Layer 2 of a small transformer language model trained on English Wikipedia (10 layers, counted from 0, width 96). Numbers have three digits each and are written without spaces.
Take only the direct path to the model's output, skipping the later layers: a vector added to the residual stream pushes a token's score in proportion to its dot product with that token's output vector.

Output vectors of the tokens that the questions are about. A number n stands for (n - 500) times 0.0038.
"- Clade": 410645455435543611324609206430586450601601489700697489571601482398448586381656497447521813398519640657496424588511496591556285467650578380260380337650604667514595681391319497522641656399276335532493398583360494711379332353776600561355346343307539585637640406644389407332497401595472462425
"ording to the": 537378191212564403581882492397417500474608476620538569313548450491569404426598516292504388577269595602479555473679458751548673479535837624397681323350619692508421311465332862533635520431432469375705425416312339511619448426653697671406341417436429544466707508356397364428628365570703428456
"ct": 498392626313394618582357359582564275397484392443518523518397440468483542241511636593574582308475541574625313477541627523671458340474486303498429305594537679427142579588617452587517545488387676546201514435481530517494731536438512444429620622447625555728641592855444681544452487484507463361
"Scientific classification": 105253461323242257354618419445299556679546233500423427320536362465655853493867444421610578427468522427634714347458434668657611270516684634564530195436580620484599603276444602766707476535340401622574068512657556538374666486535798326508257485726585492521656547487349620418292441616792717403
"ago": 494586401372706487325663375327425495735487439733488587495626534410517574385491707433540799428358494575452250473466568609530527471616526395512477345458668440486195364478369432667498509405567506364522482634439681599485409698610350438552485169556228501591668642578449606507543371562508378645
"\".": 296527287456410663533634794368574265656666326421979534556611341580554368484449743335586367526651522452552464682501427555518360535393691334349447481559692665446485449500370716461582317549337621448334473315455653527686358505564578501333385529574378318423553709635619464431528433334539673194
"ument": 436422385375494581494365624515318527598353314518466635437479245371557544331347556501477664455607656523536279598465377345584652493723704542495473227795684404553366414752530732492564755480595632670459402585592554498707430404383319351364386453497555568651421579636451191468459578607617272481
"ness": 467394542249562533391834299540370544483644567667638841610878503433387605485344341473529660259387714445248254562496211554572398465726407412610208472515658421313547449478335390466571561576473459575637356451644619657873560424507405494403490617497317547568443479632375454556217384652674665399
"lymp": 452319381417752632767359356354863315439534308503548476532533422465502454605410360473661687349418455406480525477369398542665477509471586396517364114491514339455366556675537391830569485418392800689666496574388359698770530423521445324386391437736455489677821566606414558325498447489505646456
"Or": 402440459582466538496519257388580539586447482488477402574534467533391532283648584585471685488398538535257608553438373502653477418469640426575184327537650655610472625589467600491597537369508547437762526396328432421442545475627331521449657411588573530524532416558491401590539358695719375398
" code": 683385453513447457345540597462376485613445437462488590481477468240428514304471459571202528593660601749609632723512597610478610514459648484585382421532514507503415510532417345594568609499507503446366341655460424555597658363563474321379423520590420473491614719442527597472349305586685359482
"ctor": 527492397246510844482353194537559389372493427380761547600465249447446647379630617566433498327517637592476546356656432443715636301450625406316389254750679650253405625563534489649523514394329658617362407464510485449732685387451477321580607274528624530483632614815299524560595506685540403275
"especially": 533144281525446513559718377512670587522375433471611453351517252489445222538436757362620535429406420545186513486667255501671453443532634414553390353631680659608390486768264751498612655477560574478610380596659485480618488432494459436363473458539271531673522568797392341269624279685534733616
"ter": 528469709350744591736449347416376477582592493510424503513544503459500395397520493520456658507538532443751455391389222440313433540649465486337473398572561438508529449712476270626508506561297635403627530531441592465590620407476745567437588588426309580470354713612606296500324648553605214525
"- O": 617411383696633406507608376461626480659354539408545551630510385447565537338616507625317619568475411541540448560293484525473562526516466560370459353549619573432585524542434593552628427414303626534550396439544465392525574441638341493413515462480565478518664320486440414563421385675491524571
" he was": 495403376586631681656461492456576537635499403447622389586560459357504439509383574698499508468543265387474415589625520598522486431490585472329412468611601671247272577609634690417590277507418488628672362594512405716681519533615519334509361435646368445646460486510401273183569502627495492394
"resent": 726193517302505595630502378474377486336468603564547550347445485581408539684536427394691474354629377306581699374458407473684508437432812478553421268253546489422389454671488534623540713414565370638596321704247383704579564430539776595206488270754488551387685565673269435362406543638467610644
"ually": 617268576596440504504718631334477539485610542638685715447389419346535635338383576309524552444370447736634404559702363762536785529429780607547098285546649551336263357819132584249602572541606535355653232718407468542687673496632532396299489801451362496369534387525580080566308282468538574413
" | Succeeded by": 313407272477535648653678337602543482408562234476805694676543546371555390629723538563536502360289451231463534538325397744689549537530850686372455314461625485328643462324581751564559425424193385495431475560527480642576343483652795482366425392690520519455537490511154583220440459434677469498
"or.": 240478521651417737526689595495586616733445457573727606664439279504473663411362698447398488405343661481506480625554393505494534494542818534416310314530551579296529355470268602485567167491520458501282470424542574461639447655361523476350442363486356498547642588610558571423748411437491641288
" song": 505408341462468622593525721434531258491553291587583391365584443522438333712334491576460683618525440503491517540409362695568462509402837543546336450524521439433391479523581359594578527474633524563470513641544605540649572320463423430551361371660542521473683662571478130602299464453552363491
"ky": 432462514476558549601617595385322462538437482366172482587627380569534451330557496541526450572472367568464551570643422535531273327464779505423496300567549397425385553598591671778511480523519692348534516578575497602627577423663463380468559551369298519515391700592418480588499492534621299324
"ely": 610424445517363736681656518465423410494534541591293564452416473550409510394565682413593481529495382330746239651529290365573692454589617484380417322569662536477364568531425643452524418527551494427714403457673519502575552313665488418419762749402202672610606417729623126525275355517412438425
"- Species": 485263440508382351644504306385424464591888137577724209333340435209455641354692304458587631456416548546636384458462280642634570360475748590521495222825630499551574604454238651704730573368106468610268659684546762680533446560652583531457220416519551254424544711509379540494375552527651518710
"pen": 357359541502839675625488623480431368695514639565461631293542661404435452571282426611808502482502294336481276724499447426366398216483641514458229277615660360540414487583407239570522456534427787517683589642566520568591565370688346298282562569557480372555590540593486372345387575475583641665
"sw": 591506410474558423502387668492467571555553509512582456630652509510516616607649590398597370189626618476429236471458420384456511349424414556498219307494471572436494359642315378511556632492586705480398525502435637572553648387643870406415445408595401292588654643345617521414280588539414656584
" because": 542471381451576705538678425343547494533587417469489593483565371478468540372514605425490479376441537638493367599516382588498533640472459522415471504533566659518444382602364679456607426551555407516671551490410580511631490454484451410392438483566412507613560524603388530295519306556329656442
"s;": 426432280498502593523608332372655604591556605548717795617494125586402412814531665439612350228442459577482387590411414855286495478460545487456402344440560633428521425494336472538513454385689359586491375441607352498597573348512606644479336654606399433594597438502429728583364440625581520330
" church": 486282242540403535533363676498506477517366330548628548462615395339402674377433546648624577447709635437459410474418387639550490353509737599519572490599486467484328598618416496487563584457563668565599285493522501487674490316548706326442407334472397657611554426598519444405335397564701538471
"ortun": 684421475389532839493433451351558394601502542559839683280475361326449693542399582133730510484620596501343463300501358555454493173393574451651501254690623589501551451752368466314572561342793512573737277365138588638721413514560489612741676467692449410444594587454488445414427421620304366395

Output weights of attention head 1. The head adds the sum of these rows, row i times number i of z. A number n stands for (n - 500) times 0.00051.
o0: 689399424454366402472519498411540552522466579578416564486417544600570501359499377303478595527513512645520509466358572471566621591632574502484387552394513473457498577559641350402602599510390541338586413474450559459481476504517457397524585404548609450506593482435477392501595452546623427561
o1: 533544468475429446479517405512443532508599587680487469581542514690577554506495317307474494459591528518429486546447612545395352510390487498402482511615335499415459422464569522462534504593446501485504518427469478468512567487630398446579512544472593619498564423334521545616484504494614468505
o2: 457475498527484467467543383570373415474528379470552359450517410570522543634343437521401512561519497425449537482669435405480472502446505486537460459512356493477504481516416461521568533507604459607427449399591492419549507541519575503557535614544533327669551582471403668573594479521495465570
o3: 566483607628554346587415519487501527425445502616364587591433484427479523399545438593471512510518452590562370459334494625575473398542622426480538515569612501506487479593482642436508426446567468338551453468461435589560544395437490435449556455466530616387654602517584470524450462480540418416
o4: 419444428429406540534901678546532681846652389333674416530507261533659575380728595429474364583285475486601547392475417364509735464767336658395502668191707466457659436398511669538375386657463535532588545216289569319335476549607511490220487641482465491657479328398492572461530464279534696383
o5: 391554654697382653558190629660478323409427514481538412531597713422727531474379467973489574604519614538371466392712463483404478377399666473357524269634562264509521640272490507420628439381608474296425302526545360691352460561361504473574593392482460537503509474646554472558524535547520498511
o6: 502463582326758528516341673327533377404475584404484575465609633633415425509419545590510355573477458472434507503544627569485536584312522583698578313610442456496412418452443059520315480501766545564470621722564568520625590545547361338500469546554443644180489567443518479609492685461377643408
o7: 459380523441526439484554557497475525504400483374581466308481477391455485521604565303534562507441605475504622648498381345446580597517562507529475576423531444567432508545623383621412375443556531536533460583542613547459386573613544495406476593515512390394539542546441576418388559448440617572
o8: 415441386454353565541308679458544376640779539316586359450726493761646446501578509386588406565396407590504570375543446366438575536634332562431583489622708465456582499460488465475514477557490516373594488404310580457537633653539491519287609760550442487365579476354648462522556663457309523378
o9: 510470507370458576529427489576579469417506470330718486317482744573473519555639516412770487448489374461533558577555496490491773505551563500418350667364629354380375519469616535631465537489555655483425271286290479547451477617511503360588353710437427433429316498438544447633562469367534633415
o10: 375593383493499611555617450623529699485427385461701628553557473371533555487577583551457429462533547408592488332432452429500601483592524509453489681427584491462542463323564532396486379385361527591550458349442499566358500576564611530523598488417422637530392403442498366510388534505530433589
o11: 624488630452653459413572475290391564461425437514547591385539562402565575580356494521393494607697576444554490469292406471684490511389518255518501428513364519524483503565594340527455529398635554415529426644506440579578389426469581661502531597476697344449597618503521494387446533458521541746
o12: 446609403484535614610691425677548491555443490350651264483497317647358409452666634428416511548351459477449531571518576354469364599442438583524322549326474769400448552471491610387458501628530451582417589379483666387472510276426537506384507642578538637584516444447431434505431485565494573508
o13: 368480505493556392475517562612431477356377360566474568391567555625627613537634597529606648495539524533449531549429506421485532623485660718410552371442418392405438351410491554464764635564475592587502364534242595570491385411264531374492472406441401432425366537570506319557517658477475725572
o14: 577425508390415389509651547456523389440609608395391497518444547414595515532655530438482502598482698538457346494267459349730747572413507339545641464424535396415350606478516359503525589523646490428439567493482673448496520571440410686381453505346667502395607473525558387470475642388662468451
o15: 586531391498444407360653554494456556509670369661494503437453453357540412454477518400510439442476394440626627586437497492390503592645421557507455590361466366558511379508639531673430459626493489498575532459483530445443577496696522512369487509607535447659551373475531555398499462456567447435
o16: 447648506402588469590620509554524493583516550343462310464658380676503329276634687479571447573420411621500349683514587495361334584527487700439330635463592693488301463695401548379382408509561499367413630369425661462501650416438390445508525697490526606551539511532573410516465360439415641357
o17: 470479450548645659405429584404480545344352523603502504504638714639596556830424581805585453566606462424468490316446652688433629485431530526540472461367451472461350524505496485355544496389522351563349405480638426592475504465184573383585453376369323548601498600503373288532677540489597464637
o18: 525498652608518435522545387556489552481403420703501521576397427507520614505509362516424439387591525554427488516376521593492431500470602573474392582468418601546565476495513590478372421534531453641574536545631430514499383359519464422499541325468390567571555634552463581479492484427471473456
o19: 494475512497474485428407579569431407536555549406589312309531533450573508503541549433669528485367559445387464507578471378415473514459434531624420449385316419537565591541503453555554576599631629419467495608395593490482519692582466654381393537527429363412501503642614512478499549389498603532
o20: 415524162626468654593769305542567664657513476394487415537468285390425463389627630560573540473321445381615572493495398565350654549602345542602332870238590563615707460475526496440460485540394527508534732279383560252387456568465615659556465624620307324535442343385426473610669318457512545587
o21: 382786249427188419614717543608399643583452437547516431488615410671528484425642511569343556529451559617581453546492536367568452564477477605532451501296503566425512416546428445257491453443460490543495552465548579203498587572597467579499610558623516381665406320438375560509605503532427442526
o22: 633479407443575600390356408502600512529560634491505762529337448387398518542387421326481630451523522530417582498504487486519470489568394439604487506572601543555525399387532407603362594395544538676495713529676506417744453553574564437573356466348562658492437422439416655615228526504532248708
o23: 471517481484500563506502435478638538589384468309719566512429459399466564306482444595401535530552536578608557397421358510752459457539532395601542437517599450422522537487534447588448465420558552546508499454543542566582450448731427477504438517441570614456390451403561487548316646482529415653
o24: 484453388511375558558628657533744416524475483559632482514297559444493531495549448597341421545474573503581669469469418401497586541479610436646436492453633506362526543338614646405618364521302410483450450374609584308487542253466503550520535461676582566597555424398315470434569506597594456423
o25: 405422443745337477446459498591542542363464601588464338649449365484473384523486590451642383394407442498367490426267600590394607574442626559456449501572546552577648380462574643552415506649493414599523619565450633458499600505525614480267569363505375742447458437563631419487542535690405407450
o26: 543570510534431507493446355561486556374575636479421444637489441422491607604483432398498447472537569472478362386399521488527482516477569366386470540612356500496533519512517476532554603512499523593436533459534465450459455633551623549586570376372594465606433444479626390618504443579624365682
o27: 515473476388582486516616544409446409558596596373559471487649425590410437629468490241489412535465471475421433467600550483487468574517422439463576498586405432499546499614486290464387513599379443460503609516553573402532502497550488525451498520544587526605533464421533656478600546492420513502
o28: 490642586515494579435066660524497483521390355408409482239694742501547531595329498485596575506486424478527445414508559654492534533485590630514550266594522373428426530571486360603574441515342611643495307566485359571623570654568474307656500491594486518453358517442421400568473581595493560416
o29: 556454484529443442566389545432492483475502685618338579588507506591449445545586443358466503507484571521516507790491597493292495544460496581679460531560438577634494473658344387568465412480401440492483590567647559412489460403472465559464521530456541416438674500563498470451514369562377404463
o30: 643434609588402427357505489517572521327292691369540598478367570559470360414486423498481456620521401647400592666561543441617622624363529476519467405481419342404276442562551376510569529479645504416418338569652605490658475541552415458497525596403578508471565529482451499485514689530600506614
o31: 485550478596502453507389361557538407461445476348406494527459362346554523405377657579551528507497493538485472549469519527442405558541510624519537494583550698572501371475522604506444551492417478511505608643483623392479461497481561534692528582459380456525438531628478445537351441569509422525
o32: 379528455617329627599797575627562618682461525495727362553556319542550526521743537433499392454497521497507474440491401474465562396569558579544372605393581517483592609490442596409402367503404511580483513383360459468424369486546520463356466390484410559709470397517502484447509529464418598320
o33: 518515410442515418398809457502479595564503386419462453408612424661547331371582607366533557536508513529586571698482421242541451701570420614395488692280404555464262307554517472411391370569591609493482554558375776454440490407647409391492355649509471338480525529393397414424569404535606677596
o34: 441417514387448406552806640459450692481448503380590550334491388496486532555679636443513434486438640464538450486391535477545711543640349558564615746263481301555389518554472502483370427435425456398415587493605528296324475582490544643444345549577499305637497441573490624528535361506515560462
o35: 459382496351638377549661544497372532518417510393455425567494421445440598602622597454539610474477543322431585610419374345601431517457607498535488675356434491588541588600394378417401524538611621639503488599492666566294489364598435336306370394598525527265499526504491679399554470560384697469
o36: 523525436419526278396603651473499458542502521401571483365459408512505515463594489401581635470420448606444477551580542463489641431578432488405518627465381498499476422476443619479527519477555573379523553467390641596529569535501468548501499544496380295550513652567456583493538433402459765471
o37: 407592727378421416454094634405488288458510541701290523312586831381579666519330489483401642610706714602471501383396614542444555655412724428531708192576382417411486524441527267522618479352308508375505540577467456617463612567379430421589610429533685520490428491614523511626406520579379543648
o38: 442599473406480403509544567498429516654568582436509525509596464544430561428630495385447606464481651554610363543476587444454351489474409561512414619466311572499495554509519442475466412460488545493537507465344502641205559571629497612463568503490680477470409406563597491465403282420478655537
o39: 477547468628390389518461444522581458424427561636313537554449408460531410458337521617388508567358481659577364359346649751374479667573390560447686433645563448472444418495539521540689541433301323394476600479684442330585624545497488526641605513505493667443575542465610380600453541606492397550
o40: 601636497424511403668672282416416562488526680350432610555518170497241427351619410375441532385523301444551486613583417546567407363579447526621461610439501518510693469548400458589373539440447568376574613436482517372507539506575504502678560534486549594519462387525398646575440485601478473558
o41: 577481597454562344496253503397327525512557538580242483534636624558578402394480590418573679687591483575467353646501555459542314425488526491370555409559449511507288449724373506569517515363649562379537384535383487620585574570513466346566568667372565439401605555537677456503457418422519511550
o42: 520520725673323573405222501617625499482464643426377478650379607271480610381457603509555498573529490542524495386364656432460516551584507385292542735529519621523529414587537785394264391434354618289470549299530469452418630573492558447586602456308704540790430388459410350372504401566882307585
o43: 617426462411663407394789553554478451555481530514540503596257289627439343497539459356423541462365498472489572677429501463626500547409401447689347585324478579591548528526531539326584413493631429539526521584566484534610590428447348681389452458516570632488569538512365607386424598475498524392
o44: 375478497509485445562595458540431610498440543625600466501415503686414577616590439514564545372512517443396466534465551473486620518518597510476393564452555520616554587462424515415384459499527439526483504492446456544363452502504550558525484372548367535405475505454497487547541462472439593507
o45: 389454620306470462716498547455506476512307486478532542560464625577429722619612490449349609492627653541479500490612465538591425383454652509396597465513512602523483637510423583260618566355302510628480325451608509564411475399401494417515527389490584432429361593567357526434655496626265666423
o46: 508570609437406322452558406458377471540600577515464485452586513524439396306595471424552512367569455539551513537645401389516523455575369501426569576397510429603469578533480432606522649499515513304522464465356465604329585627658489583477583587538388381358441588596664449468576370487480644514
o47: 564546579376649408545353499365469480485537471426501407496676481629554634555533547437622424496481606460463452513447528503322420467448597431375481482617473539613497454569524546532376512558657610506512466529492520547506449550522543399362474578483455478455478599599618534459444415378407632519
o48: 495396503594504504431682544618574517665492539546545428515415423466412484519564471382470603557431564470435654544633425339544523537514478511486476571513546624421418526433542683487561492531426418424483473439443527578398335363382609703498473540408521387571543515523422408377491456442530589569
o49: 477569480385445488583612654518502569541628505337675482395435442625328578640740527126523472430281514347476602592457455481423520543503411644458439748389596556475450505450527528574288547585450520623519532427568555320505486444698518337269380575576559461572426530412436665455508337525431706406
o50: 524583398359430475541653602392423322607720585209463463412607388612564335346512567494538454470303424625483358739417504475459548591423321466651434596449574479564565396498434316458383446537633499239483613642456624261669628584649384571492428678654468417461562596505571728534453597458426617378
o51: 469559628447609470460526586582491582489429577593399604549435477547442457473510395458378548447486550558546569599538636430501392490477392499498596480585433467485358482468454486558473377512536488682511671574622443565529389331481422561488452446446541576500555378567398520485417654550504490531
o52: 449337641445608565346298558402519333317446467584486725629323674520392584614316410565590668439534631438386455684658597447554509464432522555665513455592465480549281621324436298577520658374531604599491395598535476581597387539411422397606378486434445469493476506646379447619496541667552542591
o53: 400566470633356537641378497737528560353506444616636438458500652635537553470624587511324488563643470700423501407608629526390453542607556512164344416576355404361588462576545658346600481562458431403387245360412461611572541435370637381616638402444628579583483405341690374617672510428455451388
o54: 506577498361432449594529386424596336436632453553274527397389461543490505473485397546401526525518460626594561613382439525371459429456526478434634345660553444434554388421545549614642498518573442625364587482625404437745583525405403460559402592496616665567519448542428582595366484362570444512
o55: 587435641486602519558491455318459355567612557387538708491698612593563597590387427429385590446551526479531500446575434481448640320652382333576619401531485421523582698454511288535524573328448503411571370542712369601521411518417477423596439492356508505513558492461425570520495553325613426659
o56: 495584611344550490457450436370402372450710503435481527441607496578656612623350489506585503374560647264547354227517467527550526422495410306451581513499435335513600589434548346543507585428506706569538481507450435483480565599456488446646514501413577573398431594393646602609511542409681545641
o57: 497471525460562500463501543473510497547550494521466426587457557437539552498512472528458449523507493535472488582722499475497403497457500500529510573534483612414467487554389577449608519559469498491482418361512522599546538430443472457461456570542460353544546582471416517499580389560501447426
o58: 447630477427500480387283547526506396412303553508523408522509501464617637439332367684483481532574541582462382190399615508579351476315672391447609304617339507518588567384472569408765591566578540640468486561517572538449498553604540568474588377516463558493398543543636425539474637591480442653
o59: 477514329466488491616725420532616570355487518418713473629382345469362568489721590583554637505405404379427593622481542322497486429520629479383387561547536563466500326358529763552476531457696551689441528368455663466545425266429581393441395479293491580694393312474444490595343529588522512603
o60: 358484569407543535558802562487532662397246564409658386541544248565489349514601713595602412587537585498582460619249406388648611465373647352489383740412493597545333645539489509392454417365632461529301508542478485472399318408447562518365448560599501510564632377585602329327497458553509720621
o61: 645598536339648293450567447449430408554556474354276506574637301593421622464341398275391538478554542453603462437563435504554406467568423454482595495576401477510483458566496308603488573526460527542603577455565412417566492480568504452569617595559706292631543525414406615516419291513549597530
o62: 413476572591526586683390499564440591421496471417467372596526517376438535563537546687479539498390592223541470459482508482538490438452550430495613468669486555457575649499406517449433437411554590633602476454514443665414459489500500571418522473473539523400510451392416521506479535632491430489
o63: 466573421519325594382517499550592368429612337488401598481401647378800618448424501684552554436534520464548444566509541516349599577495471574568441565463528343487451495396566407505609638469556616707527508462622595412562431570515391463539285446402455398658464356464415430563548535394605349539

Each question shows a token from some text and the vector z that the head gathered there. A number n stands for (n - 500) times 0.0052.

"ed his": 489514482508452474470497472454515490568538491466538498524505474520487486496578507487482500487523519525523541517526523529519469501527530546504506516543486513497489458444462504514517538459506438
Which two tokens does it push up most, strongest first? "especially", "or."

" along the": 509499496528470486466485535471456495514518515550520491492569458508495484495559483492528508489479491501496506526516471474485556607519462454488521460519544476483511506464469492516521482457503508
Which of these tokens does it push down most? "ness"

"as": 501507549478449519461493517477462532514461523464538537469489514544532518503463516497521500508527487515497463480597480529493536629494476500460474510461528480516518526520512524474492506494502533
Pushed up most: "ct"

" D": 502494499480511490500510468489534505536489495500541509500469513516534510506490487491525489486529510526488519468525509525499505561517510503468488498517494505542477500494483491482501543489513523
Which of these tokens does it push down most? "ortun"

"uck": 499523533511480436456480417434507541541539488481542490548483552550589519419459523490479484440553468505496514503546510525573535458513515507471517489497502474496522511518537524470542411551503519
Pushed up most: "ness"

" Award": 475519499469525481487492441436551536545494479479519460506491502548527564467431505500541482424518538526437526472533603487502491461501488546485526486540453506525492492528537489536503469581556518
Which of these tokens does it push down most? "ually"

" author": 553506507480502486432494468490512495524464474471540474515474566517521561502421518488473501531524546541485459493464533553542500548522483480500425538449488503491500489546510502473495527542475518
Which two tokens does it push up most, strongest first? "- O", "Or"

"omin": 497501525508511536544501502460459524488464513491487532505543486429474440475458478512466533459467478474515592492493491397483504438548509534511535489520482494550422465554520529504450477521563494
Which of these tokens does it push down most? "- O"

" Family": 479523499504536509491530470481533516523482473442537452512472443525513570488445476443536486477530550501454504491524555503525566499539495556477498515502494494529472498504485511512500536507536453
Which two tokens does it push up most, strongest first? "- Clade", "ctor"

" B": 504506495493556468481508459505533489561463508541567526505482525542508515533497462479523477494499544550521530460478484510514509575544497471461464485543514493482478486463479503441509538453512508
Which of these tokens does it push down most? "ortun"

" W": 486518558503517452450455417452506532545525489470560499545467596541572521442430520491456479457558463517507497509510507532584510466517513507469513505475513461500509518514537546452548398559500522
Pushed up most: "ness"

"ire": 572517500481492470442503487463507505530447503480567463508484561531534553477423518501470513525520518562480469483465573567526525571541489454501440538458500498492511485545509494456466496554482527
Which two tokens does it push up most, strongest first? "- O", "Or"

" had": 471482473476500463517502453443522489556513505454533540510507527511488485435530522512458516451540534505553527515508566540509492479497514557505523516522432521522501459484473491510500557500515451
Pushed up most: "especially"

" m": 488563526447633448316494417460527491557452411526620401541484633614445520457436494495475540495550615600579492548466564463658511555537484511536520541498551538413436485493500544440533522571488516
Pushed up most: " because"

" qu": 504506553478463490452514519477458549536482512465540493475505517550533525495461502504512498520528493522494456499585490531524536602517473503469474520468538486494515529512502502474510491502496506
Pushed up most: "ct"

" Awards": 489490503495446535514527479447484563427494521516460442520510368517510525500461445489559487520514488486439479487554496491440562524516464504480480481483525481544524485476475495483430444480492515
Which of these tokens does it push down most? "s;"

"udd": 555495516432473452391471516446518509518455464494572469514506542553507471408510552613510484547576597565554432532392497501611515719473491415522487541432553547482503372471442470480496614514427445
Which of these tokens does it push down most? "lymp"

"ed and": 468535487503557475497518466455534499557495504458561447519477462548508551472447468470489476459524549544476523498482561522526555455566491544478504522529509516495492523495467493486522522517534468
Which two tokens does it push up most, strongest first? " because", "\"."

"ow": 478497531427509527565505515437502441556497528448534544528518506512519460499521499549506531478544551524490522485502502510484462524501510493446498515476520503537480489519460498489515494450523525
Pushed up most: "or."

"al": 480540514499510516483514476501502521540474458434546455516494455508498563480452491458575484465534549500424522483554566479536564526499519552494505499494505462518477486508505521531471529512539435
Pushed up most: "ortun"

"ies": 481470501499501490468523503480538554521538516488524475495497435504483551474496496483504490501533492496477477480480518488447549547503465515469513499486453501505542498482469492529526525498521506
Pushed up most: "ument"

" st": 529502495475486405429521456487526525526483459519492417507488559552574525496472510514532489478514548535505457516446521514575497512532489439479444532539528514488525475470467471430542519508484461
Pushed up most: "s;"

" by": 496493526455500528558509501437510456571499530450534576524513507509541482521524490518500526474531532523497523495525507520462467530526515494423494525497504503543476485518453507495541494434530527
Pushed up most: "or."

"ing": 537510532518417463353554504505463549485563476514462421505545484490488463519541511431515546463535516481479507541590465486513537479498516532519530537484488447487475513465468499501520521452478475
Which two tokens does it push up most, strongest first? "- Species", "resent"

"cl": 486509514490519480428507538468500517540538480541554459493574515583493515448540499515529504490497553527520501526492505445547548538513471459500525480539549477435556477461480494479549477485509483
Pushed up most: "\"."

"b": 531481526489414491389540480471492553467539490525461466494518476529486492500523532469548521455534505471510503524614499498506532524462495546520521498478466452492504488471465498526509514496483479
Pushed up most: "- Species"

"==": 438415538488590575471528532482516515472474448468466498465516560533370493477539482486454523554551558480562431542511521557459453554403501541545564506405441463469535481437423460546505513464518424
Pushed up most: "or."

" home": 534508502459460431430534494483517551494512472514479399486525545515587493487473515516533503491515510525467442527492515510544500507529482431500477560514521497510517486486477471435526465508479471
Which of these tokens does it push down most? " church"

")": 486467515499493459476545460418450607408487538559393421535529439545492492543477445501485498523488491474523509503511435492459485470546457486479477475519544507478483535465505495473413443486485530
Which two tokens does it push up most, strongest first? " code", "- Species"

" Sar": 553437529468496468389539511485498540516465427493561458487506571537544545441507486512538499525554567559524495530481509458571547622487494447527476556478536486507454395463402511440508591516455415
Pushed up most: "especially"

".": 504514520508518425436517449453518533548561496489541450537502562572557523422467509511463491432533512507534531524546531524576523402516531528489529510535511485456542521517517491456540452541498499
Which of these tokens does it push down most? " he was"

" part of": 510534510453551448423511505442490493563479483476619507513502550575513504379469505516490535487541564598533510528494531464578607573515498487531523536499550482442520466525450538426503502521477457
Pushed up most: " because"

"ion": 515501536480468507500503479464520509542491486458518493495478512517550543525464493482496502510528491510465490508515521516514494496526498500462485514453507487545478502511499509525542500526511501
Pushed up most: "ctor"

"968": 512514497509459526386499435440510528482518497508458497537515427523480478498535522478473527477498535452520517487561511496492510556499499591514509504508413496495551453473489502519512471453501483
Which two tokens does it push up most, strongest first? "- Clade", " church"

"996": 473509482497503562521481473457525492500493496462515490529499406507497524489466479491508502494490544462450500474514539507495498528541486576479493481491479524539538485522506507519498472474526521
Pushed up most: "ctor"

"h": 507491505491511549505511466502547520510482508509527563517481476496521522504505489473573461477509506485463509425564483494465524605495509495435507452484461468521518493509519490493482510458530531
Pushed up most: " church"

" O": 512498489496536481492511471504534498542481511509554515498468512502526512508493481481516478481520512536502524470510490533498519579519494497471484500528489508526467496492488504466512543478521520
Which of these tokens does it push down most? "ortun"

"==Career": 453455543454488549457493480507506495532525392435540479493526519507438519435531474465528479557594524532471473523455522521510532541447492522546491565441469472499544423409387507523497547429474422
Which two tokens does it push up most, strongest first? "especially", " he was"

"'s": 545506499446452434420529482480517562494507485511475400488508526507576510481454534529538486486519515520470416535498510520537505511510476441503473562504508509516530486492489461443527488534469470
Which of these tokens does it push down most? "or."

"aster": 472531495499531495497507455446528521542495496457539448523492453540510560468441478479515471456514538521451533488513578502520530457543494557485512502523490509507489510507499494518506494528545480
Which of these tokens does it push down most? "ually"